Layer 6 of a small transformer language model trained on English Wikipedia (10 layers, counted from 0, width 128).
A neuron's activation on a vector x is squared ReLU(weights . x), where the dot is the dot product.

Input weights of the MLP neurons that the questions are about. A number n stands for n times 0.0017.
n18: 124 -62 58 86 -60 -42 82 -7 81 -48 44 31 125 182 -10 4 98 -86 336 -168 288 -180 49 -18 55 206 3 7 -46 130 -32 -41 14 64 -245 -106 -102 103 42 7 0 -311 94 -58 -28 -111 -60 -141 -14 -170 230 14 -25 -190 51 29 -188 50 14 -122 47 -65 -29 -7 -49 -7 79 56 -100 76 68 25 67 68 131 -35 -153 -373 99 149 -159 93 10 -168 130 24 34 8 100 -142 7 -109 188 -19 -38 38 113 101 -90 -72 61 -3 -179 -157 -50 169 -170 -255 40 -22 97 -55 133 -155 -218 -7 32 88 -68 -166 -7 62 25 -60 49 24 -185 -19
n23: 100 218 90 -195 -4 -106 59 -50 -83 179 179 93 115 -79 -106 90 55 -192 -80 -66 -252 3 -145 98 -84 -26 -33 22 0 193 88 -139 220 -101 44 75 -107 38 -110 7 94 -147 27 150 73 124 127 -106 76 -13 117 64 -170 -64 -32 3 34 3 -182 -116 31 -141 24 110 109 -101 45 -13 20 158 -65 -203 118 6 62 96 -56 -189 -65 -138 -7 121 -78 152 -139 7 -141 -108 57 -16 -10 -45 76 -56 150 141 -17 207 108 306 -110 72 -124 182 -25 -67 -7 -145 -217 58 -50 -35 89 3 103 -13 -105 -131 -3 33 -81 31 68 120 53 129 61 24
n71: 114 17 -309 -49 -30 -4 20 -14 3 -41 78 -55 -115 -130 211 -7 99 60 11 32 -32 -114 -81 43 79 -122 -200 101 100 41 -4 -90 -80 27 -220 248 64 129 13 -36 108 -55 230 -7 21 182 15 29 150 200 -139 -136 11 -51 110 67 -130 -220 -43 53 -90 0 55 -25 -105 14 -31 -103 10 144 168 -135 7 -95 63 89 88 -179 -31 129 -21 -87 -42 -180 166 -215 140 163 -30 275 111 141 182 16 -222 -143 206 -168 143 14 -121 66 74 -229 123 -62 66 -137 -13 -73 98 -107 -49 24 -73 0 -226 21 58 -42 52 163 188 221 105 -102 -18 -48
n136: 9 41 133 98 -17 -109 38 31 54 -181 99 -87 35 -15 -54 47 93 -3 81 -68 111 69 -145 -73 9 147 -55 3 -121 151 57 33 119 181 42 -115 6 -85 34 -3 76 -29 22 -75 66 175 -33 109 -6 -191 -75 50 124 -60 108 51 -342 38 13 -208 -38 129 -61 -106 204 -95 -124 53 -101 -9 -157 -171 96 129 12 202 -62 106 -6 148 122 -89 -12 91 71 46 63 -171 3 74 42 55 -34 -27 -98 37 -6 -175 -67 -58 67 -107 42 -62 64 51 211 62 15 100 -100 230 229 -36 -55 -71 38 207 108 -77 -13 29 -124 -153 77 83 54 -96
n164: -73 -240 64 -206 -208 11 139 4 -7 -162 0 -107 125 -4 -81 -42 -63 4 -32 65 -115 -123 -30 -82 -82 11 148 25 181 -40 -124 -134 39 266 -128 -41 246 52 138 -31 -109 185 394 7 23 106 -118 244 -125 -144 -100 -159 -16 -104 -96 -31 -101 -43 -66 159 129 -18 36 -150 110 8 37 -145 -30 106 19 -192 7 -251 75 54 -171 -126 -78 174 -12 206 -105 -72 183 -11 -63 155 -84 57 163 -30 -15 -74 -7 -242 203 23 -117 4 197 -210 -131 -84 25 -114 -118 -125 90 -138 -140 -76 182 -132 -158 -83 -39 -100 222 -147 16 -7 -27 65 277 167 217 -24
n165: 125 -106 63 -100 262 -90 -176 30 -90 0 -7 -84 -23 30 156 -159 -51 -182 -200 -165 207 -144 -109 -150 -18 -163 -250 32 7 136 84 151 -183 -133 -148 92 42 0 -38 85 -134 -74 54 87 83 173 -252 43 -112 105 -84 92 -46 80 73 -161 11 108 -179 139 -204 83 -16 106 -139 -111 114 15 63 -149 128 76 -134 -51 30 159 67 -132 -232 297 -80 19 81 35 -113 -71 73 -72 -147 37 122 -4 -187 7 0 60 148 168 -30 -174 242 55 67 56 -46 4 -31 8 -32 -234 313 31 -34 -58 -86 135 -99 72 58 153 -107 -129 -208 175 -64 -4 -160 -202
n175: -32 53 7 -38 -11 -21 -123 -165 236 113 255 0 80 -4 -41 0 -7 -122 -41 -57 -52 -40 -135 -36 24 -165 -251 -3 54 -230 80 -129 -11 3 -174 -104 -14 -41 59 -98 76 85 -85 -30 -90 31 -42 -62 197 -95 4 162 29 -41 159 282 -67 36 -163 168 -171 -23 148 50 -181 -83 -111 -146 -56 32 59 -232 141 -168 95 7 -89 69 87 126 151 -28 -171 -100 93 153 -65 -92 -17 -14 -130 122 -7 -88 10 173 -143 28 -119 45 -194 -84 -171 28 124 -90 -48 11 -74 -63 233 -33 -138 -206 100 -53 163 -281 -47 -141 -19 -43 -22 22 199 -181 177 188
n179: -100 -45 132 -198 -179 -79 35 52 33 -83 314 63 -59 130 46 117 21 139 -146 92 97 66 3 10 57 115 34 -198 -123 -7 198 130 -25 75 13 -67 -155 -11 -51 -231 118 60 106 -142 165 39 -142 -240 -14 129 214 -3 39 63 46 -81 -106 56 267 84 -206 -126 39 -17 -14 87 50 -58 -91 81 -226 -110 63 -36 27 -38 -20 -277 -40 -232 93 -54 0 53 -85 -82 -106 104 -13 -101 -50 73 -159 45 -23 -34 -89 190 47 27 -210 -131 71 3 -6 -126 46 51 -42 71 3 36 65 -171 18 -200 202 169 35 17 69 95 94 -28 -24 -225 31 106
n196: 22 216 -205 -26 32 -175 101 -75 68 299 4 -7 19 -93 244 168 -89 -99 -171 159 -44 -11 -59 -49 18 -72 125 -124 158 0 68 -25 -35 224 -71 -272 90 -175 -38 34 110 -84 -119 106 -60 39 -201 57 15 262 -184 -34 -91 18 68 71 -123 205 -215 7 -118 233 -96 -71 -85 -34 -181 253 -216 41 -108 164 61 -54 -249 56 44 -109 -29 -30 127 95 -40 23 -4 63 75 -38 234 -172 4 -72 -133 -190 -18 -110 -15 -33 103 259 -192 77 -39 -119 -91 79 -11 -89 81 100 86 39 340 125 -127 -48 -38 49 -27 -51 59 7 106 -37 37 52 166 -71
n216: 86 194 -25 210 91 -119 -118 133 -121 -14 30 145 -97 -64 134 44 -205 -187 128 -98 -112 -141 64 -132 -43 -105 71 -178 -96 -72 -90 73 25 133 75 133 24 103 267 -31 17 -18 60 -38 41 -88 -123 53 7 -74 -41 -14 146 -56 161 -83 61 -173 141 61 -160 -172 137 89 30 -45 133 85 20 209 -159 -34 -105 -69 60 187 -155 6 90 179 -175 -110 -317 -198 48 -14 -36 -142 -52 -191 -124 -172 -47 63 100 -37 184 37 -114 107 99 -23 -21 92 35 33 63 95 -48 -81 -85 174 -101 13 92 128 97 52 10 27 -183 -107 21 72 -81 81 93 90
n231: 311 116 103 -63 -186 -18 -36 -146 99 105 -82 -120 54 -237 -68 164 40 27 214 60 -204 272 -74 -152 -80 -133 -102 -10 221 131 -40 -104 191 -17 -210 62 -7 159 -7 214 86 -161 -37 -3 -107 -51 -124 -69 46 28 86 93 -80 -69 220 -61 -20 -7 169 -187 29 -33 103 146 49 22 -3 67 24 -158 -17 -146 -170 -31 38 121 21 26 -76 129 -136 -282 -17 18 191 -102 -92 20 -115 -101 111 -21 -77 6 -174 -151 64 14 63 21 235 24 317 35 120 123 44 78 -97 -44 -60 -133 116 102 169 -162 -18 47 -51 -98 26 7 -80 32 -7 32 50 171
n258: -252 -40 138 -147 15 -165 -40 -47 21 -34 -86 -149 -37 114 -86 68 59 132 179 46 235 112 -139 -84 42 151 35 -92 135 76 -76 -38 100 -96 -209 126 -4 -138 -66 -59 -196 -63 41 56 79 -229 -57 -188 -39 174 -14 -62 -176 17 146 -169 -44 -15 -15 206 -15 76 -133 72 -92 87 -56 39 -11 -135 -31 -158 -196 138 -144 97 -114 -33 -91 -33 -47 -211 -49 -104 -68 139 172 0 -17 -21 -172 -45 -18 22 -130 209 61 92 39 32 132 119 -30 -39 -13 208 -162 -96 47 48 90 -49 221 210 148 -245 91 -40 66 28 -174 -23 88 -50 96 367 0 133
n271: 138 -20 18 -217 -68 -81 181 116 30 108 47 -106 39 -70 24 -35 164 130 103 -238 -96 -206 98 -150 96 -247 98 -63 -30 -60 93 -164 22 141 -7 106 -177 -210 52 -72 118 -178 -203 -23 -49 71 -26 123 -31 56 -217 -206 130 -41 -51 -89 76 -75 118 83 -22 6 -306 7 38 -7 -69 -109 -73 38 -130 -145 -203 -105 -35 -70 171 0 -17 -18 124 -131 128 -201 105 38 68 -63 -91 -24 66 -168 -77 -142 -114 108 71 111 135 127 -58 -17 -194 -84 73 -156 18 -7 43 -116 19 -264 -126 -152 -200 -325 -107 46 -7 104 -41 -78 0 -46 0 -21 39 -90
n297: 35 76 -88 -42 111 15 126 -46 -78 -184 -89 149 -149 157 78 8 104 88 -72 27 70 85 80 -102 102 26 11 -7 44 -171 -51 -41 100 -140 15 -113 4 -52 153 237 106 24 -16 238 -8 29 -200 -302 179 69 132 160 -32 90 231 49 -174 -228 191 -22 87 14 -203 4 27 70 -135 -247 91 164 -146 135 26 -115 45 96 -84 -166 49 -109 54 -254 87 56 89 -111 85 26 -143 61 -149 330 157 129 60 -84 46 118 84 117 98 136 104 -104 -261 -153 -278 -81 189 68 90 72 -146 -93 -24 -96 113 86 102 278 73 -7 -90 144 96 84 -227 -210
n309: -7 92 133 -93 172 46 -113 -92 350 198 -139 60 -80 -29 -139 -109 -255 211 -109 -72 111 -66 62 60 67 92 98 87 -34 80 -213 118 41 41 -16 -58 -63 72 133 47 177 34 119 -185 -59 13 -73 -227 68 98 -27 53 67 16 32 57 167 -43 76 -164 17 -36 27 79 -26 -60 -35 -3 -78 75 -86 -7 32 41 -132 -76 104 -214 -26 -162 86 -84 58 249 7 91 111 255 50 -29 -157 45 -75 23 113 -52 3 -65 -94 68 -64 -164 -61 108 -93 -263 -118 -23 -50 193 88 -137 78 0 133 -81 47 -20 50 23 31 -146 7 83 -117 -95 77 -110
n339: -24 123 170 -86 -38 -211 4 360 191 42 150 -66 69 -139 -138 84 79 147 -46 -20 116 -313 59 81 89 -81 -115 -246 -34 -76 32 276 140 95 -30 -284 -68 -42 -96 -37 12 -119 -33 -40 -136 15 -228 -53 -154 87 -189 307 -29 193 -81 145 -128 0 113 101 159 -55 -157 -20 -143 -12 -62 52 -55 63 -8 280 123 -4 -63 -239 -12 -59 12 28 -132 -51 129 -203 -88 -254 -31 332 38 -86 -96 23 -328 70 -129 122 48 36 -94 -133 -8 149 -203 107 -188 -50 115 -52 105 -49 86 -125 44 -8 -116 -154 -146 44 179 8 151 129 -142 96 151 162 101 -65
n367: -100 -104 190 -144 0 71 233 -24 308 0 211 61 198 -24 134 72 -86 90 33 -115 -210 52 4 -238 -89 -11 110 -283 -45 -50 -97 81 -12 -171 0 124 -267 -183 -44 -37 -177 229 -127 161 -4 -34 -80 -102 98 165 -4 76 49 -73 4 -90 75 -85 -109 123 -12 -234 74 92 67 229 8 83 -192 114 174 -12 46 -42 -328 20 28 -84 -139 132 -160 4 62 -103 83 -43 -191 228 -11 -35 4 313 -8 -10 -86 271 227 -106 -258 -136 278 43 -99 170 34 -65 -65 166 -135 37 -4 170 -47 -27 -37 -95 230 48 -24 129 -21 -44 -158 76 28 134 60 -4
n372: 136 58 -57 18 -129 91 -61 -158 42 12 102 -138 -71 73 201 -92 0 149 -84 -175 -97 240 102 -238 75 -190 58 -129 -93 -108 -63 29 -174 -196 -24 -11 11 77 -267 34 -215 -106 -57 -34 -40 38 -198 -290 -25 112 -63 -107 -60 -192 50 20 -79 52 30 -93 -15 27 163 -173 -55 -93 107 -168 -105 123 128 55 141 -265 4 293 47 -47 218 4 96 173 -72 137 102 -36 -70 -128 -108 58 -76 225 145 23 90 -90 -114 -25 -36 97 -143 61 -84 -102 48 -11 -185 -33 48 -182 13 -237 -207 18 -80 51 -85 11 -216 -221 -162 -105 -4 -48 33 175 11 23
n408: -94 -3 159 114 -103 127 28 -181 61 -18 96 42 150 56 -141 -30 207 63 -28 20 85 124 26 95 169 125 -185 -177 -3 -60 -74 49 -28 169 80 33 -37 -28 -114 -153 -129 -100 -79 -18 134 99 -110 93 -7 -33 141 78 96 -155 -278 145 16 193 -20 -38 -92 77 -76 -161 166 -68 -218 63 -26 135 3 10 -26 106 -167 113 89 12 -114 -50 -175 -95 105 -35 270 23 -32 -34 -67 30 -153 -29 -205 0 -95 82 -107 23 -69 7 -91 92 -215 83 182 0 -65 30 19 193 170 -76 225 -128 145 122 20 -47 115 -112 -35 -80 -3 104 -7 66 -88 -155
n417: -182 230 326 -110 129 -185 326 48 -46 -225 -136 12 21 48 35 -16 -92 -84 -151 -12 -139 -20 -168 -147 -110 43 -187 -130 -42 30 49 102 33 115 -227 47 44 -130 4 -4 192 -141 -166 0 169 215 34 -149 -103 111 114 4 115 -12 0 106 -193 147 -257 125 213 -262 29 -89 192 37 -31 -64 -265 139 203 -60 -4 -47 -71 -270 -88 -44 59 49 -77 -43 35 13 68 -312 -93 -77 23 107 -67 -231 -40 78 177 -147 -20 8 -103 28 -70 118 -50 168 239 -291 -17 -220 106 46 79 50 8 69 -262 64 -143 45 164 -103 81 -93 33 101 72 36 -77 161
n436: -162 137 20 15 -164 -215 72 331 -191 -53 178 111 172 -19 -107 158 135 -29 -32 164 -4 -112 -202 -148 -165 -41 -179 18 -22 85 -202 -71 75 -55 -114 -213 54 -168 -64 82 117 138 32 -57 50 92 126 -28 121 121 12 39 -200 41 130 -254 54 113 62 -116 -94 32 -91 -23 38 -148 -4 -69 49 -46 -7 -96 136 22 -298 -146 -156 -53 206 93 -216 -30 105 -148 -8 34 -70 -91 -18 -68 60 112 99 -10 26 265 -112 42 53 135 -63 -23 -52 111 -170 59 51 8 -83 -135 -199 8 -27 -306 -119 -19 -335 221 12 99 105 312 141 -42 15 61 -155 -35
n455: 114 161 42 -61 55 33 -192 239 39 -43 -95 46 82 172 -92 -125 141 -69 -38 7 -164 -44 -186 22 -261 35 73 -84 76 -16 -41 150 95 -17 -140 47 -107 81 98 49 74 -113 49 -112 254 -4 -8 -140 -156 -29 55 -189 56 -465 -163 -30 221 -314 -141 10 -34 74 243 170 189 160 -50 -143 -126 149 -4 -132 -25 49 40 110 131 131 222 22 -26 94 94 172 -124 -244 -237 -58 -21 -145 134 -4 4 3 4 207 103 -51 -40 -7 -64 119 -15 -48 -86 -18 -30 -99 -66 30 75 -15 -109 -158 4 -47 60 81 -105 -87 97 20 -67 111 33 -102 -33 113
n459: 190 35 108 174 -154 173 17 148 4 39 -71 250 -72 143 21 78 -88 0 46 29 -209 190 -106 -267 58 -231 -18 53 -63 -94 41 -4 46 -18 42 58 89 -108 17 151 120 -27 419 44 -74 85 51 -30 -95 -106 15 -157 -121 -150 50 117 42 -98 22 209 226 102 11 11 -29 -195 115 -232 91 165 165 -41 -46 53 44 59 59 0 281 4 -48 22 91 234 -118 136 36 -266 53 15 -96 147 -179 -140 18 80 93 -95 -247 206 -32 43 -177 55 35 7 -99 -70 -38 183 96 139 202 163 0 73 109 11 -38 -4 8 -44 60 264 11 -48 165 -44
n475: -38 77 -52 -11 119 -56 -5 -170 224 -53 -65 28 -36 26 132 76 133 -36 97 -44 -43 -18 154 -77 -54 48 -41 -47 55 77 -89 51 -106 148 -120 -143 -208 113 273 -60 -193 -33 36 -51 41 -39 -65 42 58 -3 0 74 54 -3 -122 -178 -47 -54 21 91 -39 19 82 -41 70 121 -48 -3 32 -177 26 -64 51 14 181 -120 -17 70 14 -24 221 -129 -118 76 -143 87 -79 -72 72 -158 101 -162 206 77 43 -58 -176 17 6 -20 26 97 36 0 80 -14 -54 84 -55 -57 -217 113 49 -59 97 70 122 -106 39 32 139 154 116 -68 35 55 -53 64
n476: 80 7 -33 -129 -212 83 -55 108 -190 -29 70 -121 -234 3 100 136 -79 -86 -14 -187 0 -46 -128 -117 20 180 296 -30 23 -88 -74 -74 -129 -53 -96 -20 -87 -40 87 -18 -113 -47 -204 -138 -21 86 -7 61 -220 28 21 39 153 151 -131 79 -49 -60 -109 -3 -156 236 122 63 -79 243 -47 83 -86 31 -61 125 -63 94 -3 -14 138 0 -159 116 -45 10 -10 54 42 0 194 -66 80 168 -177 10 -145 12 27 -165 -87 48 205 -71 -301 106 -166 69 157 -225 39 -124 -89 -68 -19 -69 -111 -100 36 -114 -109 -193 85 -127 -48 -87 -64 -56 76 -111 -285 41
n477: -154 85 -27 172 -82 66 -68 117 147 8 28 -88 -4 -80 -84 296 -159 210 27 80 106 -184 -69 -159 -132 -207 -32 -10 24 278 -81 -43 4 -28 28 57 4 -130 -118 250 -4 11 158 104 -99 -136 35 101 104 61 107 -11 -78 -226 191 66 -41 -33 -96 -24 -227 -3 -136 11 148 -37 199 -84 75 -22 170 -183 -133 -14 -254 142 4 -27 117 -40 77 -89 -4 171 91 185 35 197 97 43 -95 124 220 -71 100 -18 245 -400 -7 -86 67 125 102 -138 69 102 86 -116 -110 -19 -33 0 14 77 38 101 70 162 -82 -176 -58 -47 104 73 51 65 126 -159
n485: -105 -4 129 30 -87 120 -116 47 -67 45 -149 105 170 89 -142 -144 -76 -7 254 177 25 -51 307 0 -72 156 -142 37 183 131 134 -188 100 -133 -4 -102 -245 219 -39 0 86 -92 24 -275 62 -52 -189 76 -46 23 98 -176 -218 -176 -236 155 -157 -122 102 -73 20 78 20 74 38 -176 196 -27 50 42 181 105 78 157 -8 97 -131 -103 -170 98 -66 72 42 113 58 -4 -324 105 44 -145 -93 19 -115 143 133 38 113 -222 57 136 34 -27 28 162 153 34 36 -35 -113 -100 170 -258 -350 -119 52 -35 -189 -129 -35 0 -45 -39 146 -78 23 150 -149 -7
n489: -20 92 81 106 -97 206 -3 112 58 136 -3 111 -76 151 143 210 -161 -29 116 -64 0 -89 0 -38 92 6 100 16 77 93 89 95 112 126 -81 102 27 -230 91 52 -216 63 3 -156 81 48 -72 -122 73 147 259 -65 28 -180 -72 175 -13 89 205 -143 -90 -31 42 71 -47 89 79 -24 190 -10 -131 139 133 81 -10 132 94 74 -7 -89 48 76 -106 126 -273 71 52 -106 216 177 -190 69 13 187 205 -47 64 50 60 20 62 3 -49 -34 -118 -206 184 -124 -73 -241 -72 -28 -54 -117 -63 90 202 3 -65 23 53 -69 -186 7 -54 17 113 -6
n497: 120 -105 -162 -142 -93 -22 -91 -80 -28 -58 7 -235 144 36 -17 -69 -116 34 -11 115 46 241 -194 -188 322 -73 90 -17 75 15 -40 99 -176 -128 177 -74 106 -64 70 193 51 -161 -67 117 291 7 -85 -209 -122 14 -62 125 -48 -21 56 62 -259 244 -110 -123 -111 -93 11 -76 -212 -121 21 65 93 -194 70 -123 -80 38 36 112 22 160 4 157 -139 214 -259 -72 -18 -43 87 12 52 25 60 81 -147 -22 -174 158 120 136 71 103 14 153 53 11 -68 -109 78 65 31 86 110 200 231 -80 26 -4 4 146 44 -57 -164 -187 63 80 79 -122 -132 -7

Each question shows a token from some text and the vector x that enters the MLP there. A number n stands for n times 0.011.

"W": -112 -116 -10 -47 -32 144 -5 118 43 130 -115 189 -71 -53 -53 -63 -80 -34 -71 -55 185 120 8 274 7 -126 192 133 -18 -163 66 -49 -3 -133 -48 77 65 -18 -226 115 34 -95 -65 6 61 -8 1 20 -40 -34 1 -8 -22 44 30 -44 39 55 50 23 -3 15 -67 -133 -101 -9 -58 108 -25 -93 -57 48 -4 26 71 4 -106 77 62 21 81 6 -99 31 113 -75 -26 57 3 180 45 -8 82 29 139 -136 -32 108 44 5 -14 -26 74 -97 44 -67 24 373 9 -18 -117 25 -72 115 -41 111 4 -24 -78 -36 39 13 -23 -221 -160 -46 108 85
The two highest activations, in order: n372, n489

"et": 37 -140 23 70 -25 -54 -84 52 88 83 7 176 142 -88 -43 1 110 -67 -26 39 -121 -119 -65 68 -100 -4 161 31 50 -243 125 -38 54 -11 -90 -20 -70 -95 7 80 58 52 33 -117 13 -71 77 189 62 -22 -9 -63 -14 117 -73 -120 -172 65 -8 64 68 -77 -143 -67 -94 -2 -43 72 139 -62 25 6 52 -60 94 26 -13 -12 50 -20 -7 196 99 -34 184 73 -210 6 42 61 40 -62 107 -86 17 -103 -66 -43 1 -95 51 89 46 -97 28 -177 14 268 78 37 8 71 -122 21 153 118 100 -44 -18 -24 -25 4 84 -24 -103 -282 74 -14
The two highest activations, in order: n175, n164

"al ": -50 -79 -21 -98 57 -82 -159 82 89 33 -51 137 107 -126 -72 14 54 -37 0 65 29 -35 12 42 -61 6 50 32 -137 -36 126 72 5 -84 51 206 -127 -137 -68 -188 -75 -62 -49 86 -22 121 119 27 -11 -150 72 -24 -130 34 -96 -47 -136 120 -51 52 48 -109 5 2 -150 27 4 47 0 28 -17 85 -7 48 -39 -100 64 29 -10 -33 -34 -46 113 -171 76 191 -44 -22 -126 36 39 22 -10 42 88 85 -75 -123 123 55 87 138 6 -11 86 63 24 299 234 17 -217 86 -113 151 59 11 82 3 -203 120 2 147 15 -8 -66 -11 58 -1
Which neuron fires most, and how strongly? n367, at about 12

"als": -18 -158 47 -137 -99 -131 -46 -82 -37 54 9 165 -113 -21 -103 -78 21 149 -18 -32 77 -17 129 125 -87 1 140 -2 4 -63 -21 11 -5 6 -15 51 22 -19 -134 83 136 -99 -146 20 -163 -169 21 -29 234 -45 108 60 -36 -42 -124 -2 68 65 30 42 33 -14 51 -146 72 -132 -35 206 167 -153 16 -26 63 -122 -16 -1 32 -58 -53 88 -139 78 -64 -151 -44 -73 117 34 -19 71 65 123 -12 20 101 -57 -16 -51 17 161 9 40 116 -180 54 -32 -12 116 104 -32 -99 -99 31 -11 -69 130 -96 -2 -191 34 -35 -167 59 -118 -68 -189 87 47
The neuron with the highest activation: n372

"all": -102 -87 0 -51 -14 84 -92 -30 -10 81 -13 175 -138 9 -89 22 34 30 -31 61 25 -103 -109 247 10 35 23 -12 -61 -74 73 -36 83 -47 48 -91 -35 -30 -187 20 30 79 48 -25 -85 -218 120 -33 60 -147 30 -212 -19 88 30 -39 -29 86 -3 -14 147 -54 11 -47 81 -38 -26 85 -124 -150 -59 -73 86 195 21 -9 25 11 0 -19 31 42 158 -90 30 13 -72 -27 -15 -2 135 -9 -1 -77 47 1 -47 -38 51 -9 -64 122 108 -200 -58 39 19 316 157 -15 -147 54 -42 110 -54 23 -3 4 -139 124 -77 -176 -107 -45 -30 -83 139 230
The neuron with the highest activation: n179

"the ": -79 -160 50 84 23 161 -85 -77 70 34 -110 182 122 -83 122 45 42 -53 -70 18 51 -90 -19 81 -95 -22 96 48 -143 -32 41 -16 -19 -102 132 15 87 -227 -8 -72 30 -179 19 -29 105 -66 130 105 94 27 39 -36 -5 59 11 2 15 114 55 -52 -24 -92 -25 -65 -83 -23 -25 124 -17 12 83 50 -14 -40 55 0 -4 22 59 10 -78 -26 2 -65 -9 -35 -19 18 -110 66 268 110 14 55 -94 -75 -88 -80 141 50 35 -33 33 -162 -100 95 8 219 11 149 -460 -3 -38 -12 20 -59 -37 -56 20 -25 14 -51 -39 167 -34 -96 43 -1
Which neuron fires most, and how strongly? n436, at about 1.2

"ip": -107 -194 -40 -12 164 16 13 90 110 45 9 126 4 56 -71 -2 1 -104 -80 -42 110 -118 -81 147 -101 -50 49 -70 -38 -57 52 122 4 4 -56 44 -72 38 -61 -75 56 -202 137 30 -64 -110 -127 -13 -35 -137 -53 20 -69 82 36 -43 -69 68 -77 -74 86 -123 -75 -112 -104 -49 -57 150 38 -36 -94 45 56 54 61 115 8 28 -98 -166 -11 56 47 -103 104 -48 -295 48 -25 129 153 46 67 -13 154 -92 -84 -144 127 -126 34 -31 131 -160 33 157 -118 237 147 58 -45 -20 -6 70 1 16 42 -63 -96 119 -4 -64 66 17 -37 -58 116 -31
The neuron with the highest activation: n339

"g": -243 -53 -7 -20 118 29 31 -46 87 -6 -51 50 30 -131 127 12 18 -116 -183 -88 -44 -12 15 61 -26 -59 209 -77 -120 -78 110 -12 -86 -73 -79 6 11 -105 -8 90 -24 -22 -110 14 -139 -1 92 -28 0 -138 -29 -26 5 76 12 62 42 130 -96 -45 75 -74 -124 -110 67 -99 -39 115 -4 -146 -112 215 75 75 83 73 -58 21 6 14 -71 19 69 -200 33 -9 -188 71 -68 125 90 36 19 94 97 -113 -17 -8 76 -54 -40 -32 239 -95 -25 -56 -6 288 76 27 138 39 -38 -12 114 -20 -24 -87 -44 59 55 -30 20 -203 -120 -117 142 23
The neuron with the highest activation: n196

"n": -114 -88 6 92 37 -25 12 25 48 -4 42 172 134 -34 77 -20 -11 -87 -40 5 20 -104 -61 59 -31 36 84 129 -80 -45 36 -101 102 -81 -31 116 -185 -18 -209 55 63 -10 -32 33 77 -137 139 89 -19 -174 178 166 -145 124 123 36 -13 218 -59 55 136 -8 -64 -59 13 -205 54 89 -1 -138 -66 -15 66 21 179 51 -102 64 -37 -38 -10 50 194 -82 -51 -1 -148 147 104 149 77 68 39 -35 0 -45 6 89 -45 37 -57 56 32 -157 7 -92 4 197 164 66 52 1 -120 -56 2 87 83 65 -97 7 -65 -49 89 -102 -87 -51 121 -67
The neuron with the highest activation: n23

"v": -125 -48 -41 20 27 130 -30 19 27 99 -145 144 61 151 8 -128 -22 -19 -39 71 -8 -150 -51 115 46 -31 104 -89 -59 -138 -16 -26 154 -123 -27 56 -73 12 -62 74 33 -74 191 -51 18 -103 -53 -12 -20 -248 82 32 -150 163 7 -141 45 35 -120 16 162 54 -37 -36 -24 13 -48 71 97 -7 -70 94 72 -9 -44 -20 -57 107 18 -101 -31 -31 140 -172 -68 -27 -53 -113 103 131 53 -19 -27 -176 160 -195 -58 -108 49 10 -31 34 37 -86 16 -2 8 247 199 -21 -69 9 -61 101 37 4 85 -127 -26 -43 68 -31 -40 -161 -57 11 100 206
Which neuron fires most, and how strongly? n459, at about 1.4

"ul": 49 -16 -63 41 -21 -19 -14 -49 102 96 -31 -39 -20 -54 -13 -2 74 -118 -195 -71 -31 -21 -20 111 -47 -97 -22 -86 35 25 18 63 234 23 38 -42 -73 -115 -72 62 122 -195 102 -47 -76 -176 39 -56 158 -124 91 -129 -44 162 1 -42 -109 95 -51 57 151 46 -85 -57 -76 38 -83 236 5 -47 -76 -130 -45 145 43 63 70 -54 16 81 -160 35 48 -133 149 4 -75 19 34 170 11 -156 -41 65 41 -78 -37 25 -13 -80 93 173 102 -71 -65 86 -99 217 166 23 -62 -6 34 174 55 -26 -38 -35 -37 -72 -59 -71 -23 -139 -50 -197 54 80
The two highest activations, in order: n231, n196

"as ": -147 -70 59 9 98 -10 -215 -180 -7 45 -48 55 -19 -22 -50 -6 98 -20 -48 -12 -37 -114 -51 121 -107 19 -87 -28 -111 -112 -70 65 -26 -154 55 -35 92 -53 -32 6 -174 -149 95 37 43 74 138 31 -33 57 -45 -53 -159 109 -18 -21 -62 51 -23 -26 9 -46 39 29 -184 32 -57 37 -41 -119 216 -143 48 75 10 52 -101 -127 191 -74 0 -64 -4 -22 -122 201 -77 31 -53 57 102 -32 -65 -5 -78 -124 -8 -123 139 -83 -36 10 78 -216 86 67 10 233 72 148 -227 -103 47 50 -93 84 52 86 -58 96 -36 -38 19 -47 -96 41 96 -94
Which three neurons fire most, strongest first? n477, n258, n475

"w": -143 -135 46 -9 33 32 78 110 -8 28 -3 140 110 -111 -91 -68 -2 -15 -175 -55 163 27 -64 54 -151 31 -17 -21 -42 -76 115 -63 -8 -25 -9 67 -88 31 -117 71 -7 -233 73 64 -35 -93 116 -8 -162 -59 80 6 -136 52 79 -41 165 -36 -41 -90 -30 15 -22 -131 12 -31 7 -29 -3 -148 -50 47 126 -1 53 81 43 154 40 -148 -46 -5 30 -150 76 53 -121 -28 -16 117 84 -69 118 -134 140 -126 -36 -47 32 56 43 164 108 -78 -2 -22 -25 241 153 -32 -117 -47 -40 59 156 52 -73 -148 8 -37 -22 20 138 -151 -166 -197 79 -56
The two highest activations, in order: n477, n436

"ch": -78 -71 -105 35 -59 -12 -93 43 -116 2 110 71 -76 -116 -110 -21 41 -8 44 72 144 -84 -18 76 -112 42 195 44 -72 -27 -66 79 71 -169 49 20 -15 -58 -162 82 159 -168 31 -159 40 -117 44 20 40 -181 85 17 -50 44 -70 37 -20 57 -72 48 2 -95 -136 -160 -27 -8 -54 94 98 -181 -130 18 170 -22 -67 56 75 35 90 -45 -49 0 -11 -23 0 94 89 19 104 13 -32 -21 43 23 86 -39 -106 -87 266 0 79 91 114 -204 97 -50 92 255 116 35 -127 77 -39 30 8 162 -102 -39 15 -163 33 -101 -47 -26 -87 -105 35 75
The neuron with the highest activation: n477

"bu": 67 -84 -111 -69 87 75 6 61 -56 150 16 360 -53 99 42 24 -74 -46 -172 -91 93 32 6 159 15 -87 13 -114 -103 -9 -36 -109 92 -6 -51 141 62 49 -128 65 -26 -142 19 -68 -36 -115 189 -76 -68 -158 59 -21 -52 -34 76 8 8 -53 -79 41 84 -11 72 -180 -117 -16 -94 -34 -53 -85 14 78 -93 -62 138 -34 -12 193 25 50 -121 -31 111 -28 159 15 -100 -28 -97 112 53 -101 -43 -107 159 7 -62 -8 47 -47 11 -5 -42 -30 -161 1 -20 225 108 40 -89 -9 -31 154 24 179 -87 30 -40 6 28 -107 -61 0 -160 -16 89 8
Which neuron fires most, and how strongly? n459, at about 8.6